Layer 6 of a small transformer language model trained on English Wikipedia (10 layers, counted from 0, width 64). Numbers have three digits each and are written without spaces.
Take only the direct path to the model's output, skipping the later layers: a vector added to the residual stream pushes a token's score in proportion to its dot product with that token's output vector.

Output vectors of the tokens that the questions are about. A number n stands for (n - 500) times 0.0033.
" Succeed": 521321390432279261400542621460578488560422498324516490574547440655289688562724565184491503573537423493589363455489785529498420633576608618542813400400569573588503501428408510401391466453399740
"C": 216165196338270196402638527126335344614415802257671964743609602773198570479842643297435270417675375694611361377753799499706151635835583923520876287436781732588439274298176822412158144683537501
" Preced": 346329382452452347509580500433421381422415641454552655498627403577359660499576474430493492603636421470628516416560576597436385502568639448603659339516513559662578482369446612426405563478456574
"boro": 427408377401486410576482602460538458620407637488533548606525546552427526494603482407442448448537469627418386468531603507500532606550473519471623479400592677490472445474409567478376384513513549
" endemic": 538434361453430344388559536301411492513388594503554669691469487565451536440592370429570486496484445564456375557546617454638389525653556646489603499477642469555479424421318599499473494678424502
" Democratic": 510432465441403448630484568453510463441467561458513496522525435533407479472521564405429461544466475524573508425473646538504506538502541597493546528486589597554532389449428576554419504560530411
"Village": 490405356409493466514512576475529545525491592463558551646505495639531622441547470396493478425442369579500444393521571579595375424562510574456655438479517565484447398424365579483445451643590507
" minutes": 371493481487397528392526571379399417528626526294557647570584527650383516485587539385567450421577544463501457517595488482472481583660474732529556403398655545493410387418428465557506358479523579
" sentence": 405453488496434406527473550330380432435484651408520578543496401489375441530525585480482437523618479503587492436587649443494383543627624670637572515474578545606473411481360556417509392449548584
" University": 421457381453475346555502484525451522483464600540500568513503566453419535533516449383484508557406404631531470443497644522479503564544574484546539470518553571484511448450335520511443552585541581
"hromosome": 426331374406505289422640626261482391537300589546542769602581606729508445499597435491419364497601492528445451311552504551643309517689595712480576406537576530433503541398423471572361387639492563
" interview": 469443350485468389571549542448329492562405602392524634453514527526360515435538618446543478522508404430412498457516547499475420548619506615557579513520578606609534472413372645458576340517542585
"://": 477463394321418268432497477451515486557392536617529734652640465729426462547675554449453435479538458602548358560600462492521409564647506743410516582403541515607445282392292585554458453572378479
" secretary": 402447419457378470559480483374533455394405587380526523571576513533395534574531549466464498504501374514601454538551688515495435591527522662498511511454531575512458381461359627476504423590563617
" Genus": 445315429468433414360671576340495455490437537485540589676605404678363637447630522293414318471568388608684426485531475630590293513547621488685572404554612441524460402401406538452404613580619546
"Eukaryot": 327340284333270340301565696247434422549418818154600583756535595677511379432584293471483431325566647529462405361719611586543371638550621804647589352461830609586521256429384616590424420624636462
" winter": 503525426483453463503544620407382436532522615389535635547542482613350515469532446461588464455560546568450433471593549504509462587534522518515582491418604568505513416485388527434484327524525450
" Representatives": 444417335470378392520582564393463405397489537281576554552488444698397598612547596365534510368482456639588519348515649544473466477488497667571666359479623629540517407423505598517456419635533411
"<": 205200207331280167406637537136325337619431809275686980741625607745201564493843639257433290403686367684599358380771774503705161640818577922519898296430780717587426269297178799410167111708546510
"IUCN": 398370274449470337419591564262480363360538523494548563808535528545498573520622418354370470606642345603662368378544573468608307515731665746650806408519527582467312324436402503502449456701483468
" listing": 507453328454463477520498559451270400590339675459552714645588463583420679628503542486422453488451536565391394496511549578555407436568649722495568488531477573508411238411464530530534353528446499
"\",": 438424328448514450472481491402442457651489496439501595592637539498451408540451523514487544410624395578464519404571470518590493380662518562529504423509617478542519343479396679471508484513596552
"www": 479328402421307430449630508338457389501517671448520612642650427553523479463664306349367537464518521686554413566577467578626348574593613709480567485487468505661388319483321536521489500532508574
"towards": 448325374448490482572558461435460530496470660396519574606530618637531475563612370517542418484527597552523475442638571422532295445602523531537634520373610566446511421486302455331462305580579607
" founded": 526426427482478386480526487424448522413367554365527586571456469430434593545557470452486498381542503505494439530608682522531473510551551565528628492511522535409424418473388654509536474611536576
"]}": 409422494422449271316625608461547349458512589438565565603596527593409441588662611474395522511608374624644506535555499546528278466521470717416449537396558653442403367465440469504525462589523500
" Synonyms": 356251465412381375458651623295599404544334659479539655612560533674443559359563548436398385497592397593555433405450556482672303545649643577595585485581461595532496482442459565425341527556534443
" sq": 415359431497420386455483604310475455490417513403565717618516525623506598550589409328582471258564311658572297414610559495647462506642474569430638447412660652638564343428463483595506431649475444
" Oblast": 428375385341472328558522490381531497490389580328541679646567518536378604432616475387585476471567458649558381450653603530536485513495711512480631455480540502426595361459476487451401570573557447
" areas": 490465338467455494552518631445474461561479479389514665605499490553436538539510463401531432473542528528448417435542531563544472588547610524449496535435622557502515448451407492430472449608554412

Output weights of attention head 0. The head adds the sum of these rows, row i times number i of z. A number n stands for (n - 500) times 0.0009.
o0: 607425368340440574328464469615407465311719624441686566360327626442384568468711563534591600660416742531664614445395565541281510770311318685599419241332600544515343618465409399411480547514482669
o1: 631672554540461581453511662336462526668227543344474604720605530543287507623501452389537555401467529441417497704672655441618453365730544533392453694465435107492428606363379638339521454411537487
o2: 297588545475269473266709473665411260556614389319703548369613673456400457518595568481437495428495828359494653446669331806311568681458400702547557321387568544630563517507534394459572392259588622
o3: 472643356629280494484500189579346536452336388474306301811773392472219642343419708456500370650525398139622409718465515475676519416467565598641605399731389481827345401588426853532506509540584571
o4: 559635238583766683422496454476481424794401556443551551345318633400494673584440468572634647723339568661227390552471389565642344480706465386366566426666337539427614648566456472573578260449410234
o5: 570692524379590554381424293532487503553241632213477390477347561746239473404510423492766322520324662473423645572744548626543629397701394540496359467619519231476448759497665661235455209848745339
o6: 843542534674611531398625428644378508584562195350310696773632489535313457661347645678478199083720678356609336455444282497716430324561350590618455442454482434679181364645351400562668299671418376
o7: 586409622586413468379456604209421463302407593295544562608611289578591730723487679429703257427407361455699623487573612554341429776470265775518583332374612578400153655494558306376580461507791485
o8: 464386759573454296436621851275484305376476419584782558691386424462547554584475490489462447260499425513725819239452454483462182216541426778462243334463711486321182657518729477706677683494456539
o9: 476474505437325499741425514641364491592499232711727284531490426330233425443566830676369396544758371600629593600464296625421491352458784546475413381649450487572581392466365542469645349303612469
o10: 499497427462573417334705347540460719706577714483078401463457595849703546398542467443542310390551366671436479482536568362405604546455364512396439625417681306396564738478541411293411517730662473
o11: 508422455336355720512635484438238386264704368632632625438466498681370518737197676421302488361451704429531608578652399556328747525540519677437623516457630480618796450471315388491613417422491220
o12: 517571656540432766412552692422425347513657482508482747412679576520770313534510297458678517288397784530413289606617313245639533575674546545184515725388378437504528339460483391548507314561227457
o13: 802573233559608293539368521301297223731537505229342580491182510410620653628194482463839291695671653575480655495598386553405543579427388318831608233448550469589441562967542047430628438688601211
o14: 610345531440320701686161337669421441131603650377778592288528531455419522484403506309558507677588330593371482840421875574568563500620387390580696402362328507297603339592441815395566437740272414
o15: 241411563620497348501580546315393422415628393576404611452575363621692394334419513706539451374669478486710642465200453450581473641568400677615507440339542625455171590654488342743441550593449421
o16: 358687796474354560460264624612447306486595402481492588385606355446580189494492447693666650680685695601577343632497440275462644489409613338559846598420488701481707069608459467406468399296295449
o17: 414365727471766551772383777497553623377341628437569435248380404642647583485435435813703480327347658369262451471452372412506518482431664458214437571567486724563490517159770515571272491638483276
o18: 440594488361725467428530586564527584530455663462738430025739744477389474302680461373635664665587414560567601496504638575469687395579490302385318400715383498530627704364484600120357295472548761
o19: 362423688434324488361724207602528427523507337849336395624661323604684457421525426478223424559634369547516488464456541654551303548476345603472567598580540323579709429451593495470270795662479471
o20: 432465690315616476682567600420650496421394439380673444431455499523368660267656789672469387498634440520618489325476311512590485391553626638321451479643401521483407497224752635432380387420560457
o21: 508560744600406312519665449479733461411406433615298320576626476284659394486452553761469556741518280605576498799263485400633172302822562589544179386514317243575178431873458704587670499473350615
o22: 365738441469656372544528369638472554421438528415409261624410677394332251616298593597484567409527507626656470563575573462346736101733732723548482536396544202310526558564545645592493444403545606
o23: 668207542464547545685303400273382387477401567577564511638506292557495311576607440572475445850575399352653428536603688501341452529481420526638391513495449355492595653421396513467412472414644625
o24: 420568604698601261470507589453365674785286402265646487364522436424201570519511848449487484576425497130713564306484633569413495584441290479769499233507586812609370746473567478443673285213655750
o25: 745491504595634531826330263353682673510347524507342444633387355486518341592548416597441521678297557508459339668439747193443538360966830447373408512360532502317379540435470623558401113491549510
o26: 443656466479524577638371783371385559745618476663508639527571452695277276334560627526560591395464528317504520409508444419555542635337660267438656630552407558468633419352387422428441422327555516
o27: 766415107558344586494665509595473385602710564419515910460562718367535450484633294389346742551435577529538410498592395287396649470752757566407429568432477314443401506585061252556615426415326814
o28: 412649705468379683461676518366315366311585418479227648319677609562573451507349702406359607819400528175779710719473363196417534621492547575534485557490440676684406654591279475360578313373318603
o29: 491251687594657515661589514568453481647445251360618322465559469552589403391636444696384321831506692313518382394688394572414437499514600453617562431680351739669448393306747319662390185296475555
o30: 395510807470387615240500345625827311301591381603697610327473480340734498318437569415316503619574339745655548388411537505600467489479275409501701456557429583352583580658693629356518586558385534
o31: 398503492504393355747593543708517615394613511577224202628456410604406405472570558616370332633615397472574424510349495477288399618314726486509514527441525497623476287505513443679397633519489564

Each question shows a token from some text and the vector z that the head gathered there. A number n stands for (n - 500) times 0.0049.

"\n": 566407451547335589577670465478471515398316820497493434286324388429625547526739327506376390560472
Pushed down most: "hromosome"

"#": 359366498421442542427453539450514544428512565391445434505600370502587554388564294545352552503433
Which of these tokens does it push up most? " University"

" v": 471622459462559564511480588471590533491581503548461443496510503523578561410526550524463439446484
Which of these tokens does it push up most? " endemic"

"card": 396435487467385355442610536569432459482380528477538465447561566407467542493442543375396493620512
Pushed down most: "towards"

" |": 473550494434432541523502378529642641548496417521520512471516519375551525366665477528520516415546
Which of these tokens does it push up most? "towards"

"so": 445508566505519542495504506493584476493507380428491418396510450467551591489569423600367577365496
Which two tokens does it push up most, strongest first? "Eukaryot", "towards"

"s": 412577434503479420549427602594511552486500395614523507460470546518517565567485717468588544346573
Which of these tokens does it push up most? " sentence"

"5": 422408549443454406466646340488473384642402505533678544460524533300349552463405675293347562636453
Which of these tokens does it push up most? " sq"

" ": 475523536454545602455497611482551522404520424430449476496524543467613459555518393470479509565448
Which of these tokens does it push up most? " Representatives"

".": 418477532513382323449609517591441558365419533450473420421547488417512568587502542474432461478603
Which two tokens does it push up most, strongest first? " Succeed", " Genus"

"|": 510306474364480504399370196580661506462427391383539641455521511204433530380829417476492636500630
Pushed down most: "]}"

"th": 442470571462483477505612408484517426568418495528548419499554466334420540461408619461349476590388
Pushed down most: " sentence"

"script": 437631436514581435485303552526506589644567467476459396486570573628552537326470550724691549456511
Which two tokens does it push up most, strongest first? "www", "://"

" indicate": 544711452554529673447579611473471381508400719385341299590464435674497663506686364625497406579270
Pushed down most: "Eukaryot"

"present": 470372353445560552410497562572402454482298837412304533548378506416511575339499430549316485628385
Which of these tokens does it push up most? "Village"

" N": 563394480368311463297581675561609521452462533553393504679617727584548509507310465513583414715463
Which of these tokens does it push up most? "]}"

" order": 506541600538481500442553519489369560443373575463513368511462394574530631620705456576629569521430
Pushed down most: " sq"

" Russian": 447623607494415372582671648543559541372465382558445443460432413467615304669380534400440331275560
Pushed down most: "towards"

" in": 360615511456579489449485393647535638458560513412629379457523467360521606539490646549476430419460
Which of these tokens does it push up most? " winter"

"di": 332622442520573575466528514499557499433508398450447534483510541461552439556571495462453579477415
Pushed down most: "www"

"6": 350430450499683537522493384448372516572580571548632643554534541393329559482345624309466480615339
Which two tokens does it push up most, strongest first? " sq", " winter"

"1": 599438765506685577305350521532428593405441470426573421596493484357543370587391412451591453725420
Which of these tokens does it push up most? " Preced"

" fighting": 535586575488560680364602431604452548399457504404571492662281601377507644687478641524519430345531
Pushed down most: "IUCN"

"pro": 415577432473485537455428588500521458400523410459529430492561490526610549522513504481467483481466
Which two tokens does it push up most, strongest first? "\",", " Genus"

"7": 410477485309680289486470323620299615655638472389616593232402465392465567383716495778391730377486
Pushed down most: " Genus"

"0": 414463522352653349517474325596326614650636486405613578289434480383446538391630501713386681412457
Pushed down most: " Genus"

"3": 517513562457441412677486605517361347525524219385497587391454637495535567619489445460229668383463
Which two tokens does it push up most, strongest first? "Eukaryot", "hromosome"

"ka": 448425523497331306520619618622493461479420468563523481476608617481490540594411576370391586521619
Which two tokens does it push up most, strongest first? " Genus", "]}"

"g": 404610455485538518474523461553588566462539380468538495441514528431513510474477560570454486446466
Which of these tokens does it push up most? " areas"

"to": 415577435537458438572414618548495550483505420616517493460484499575547563542508677480609547354589
Which two tokens does it push up most, strongest first? " sentence", "://"

" membership": 358622498525548439490469418669475606445498550447634366483487439445575557538568609512472427408501
Pushed down most: "hromosome"

" Elected": 469457533644354344476639449518408547279351677440367354454571386498488615594571453499467443490627
Which of these tokens does it push up most? " Succeed"

" to": 430682429445421503529430459573581649418556557395518452509622413326493588487586595444388413439450
Pushed down most: "]}"

" Congress": 406295540359337102535545656746428540456422274562496613333413703380529389600446654421351646361741
Which of these tokens does it push up most? "]}"

" R": 504431572469385463486559674484562506588446568561389514577637597554487502503410431473429608542516
Which of these tokens does it push up most? "]}"

"-": 424603528480421570352481625541485399499372434535496467545542651458683557426571515490492449554530
Pushed down most: " winter"

"ent": 460612513462562561531477564511587595486584471495474417474495450464555549452476596561430445403463
Which of these tokens does it push up most? "Eukaryot"

" re": 420727419399577645517462592453560506502526526475573441472456512439564543464551600393401390457388
Pushed down most: " Preced"

" were": 375640415556428452460533446529388513433308722397543424591518455567487617456590478483487451455447
Which of these tokens does it push up most? " secretary"

"ore": 411602491483389498500685553491637547428558505496469430457487489469518445596439556364423360353512
Pushed down most: "www"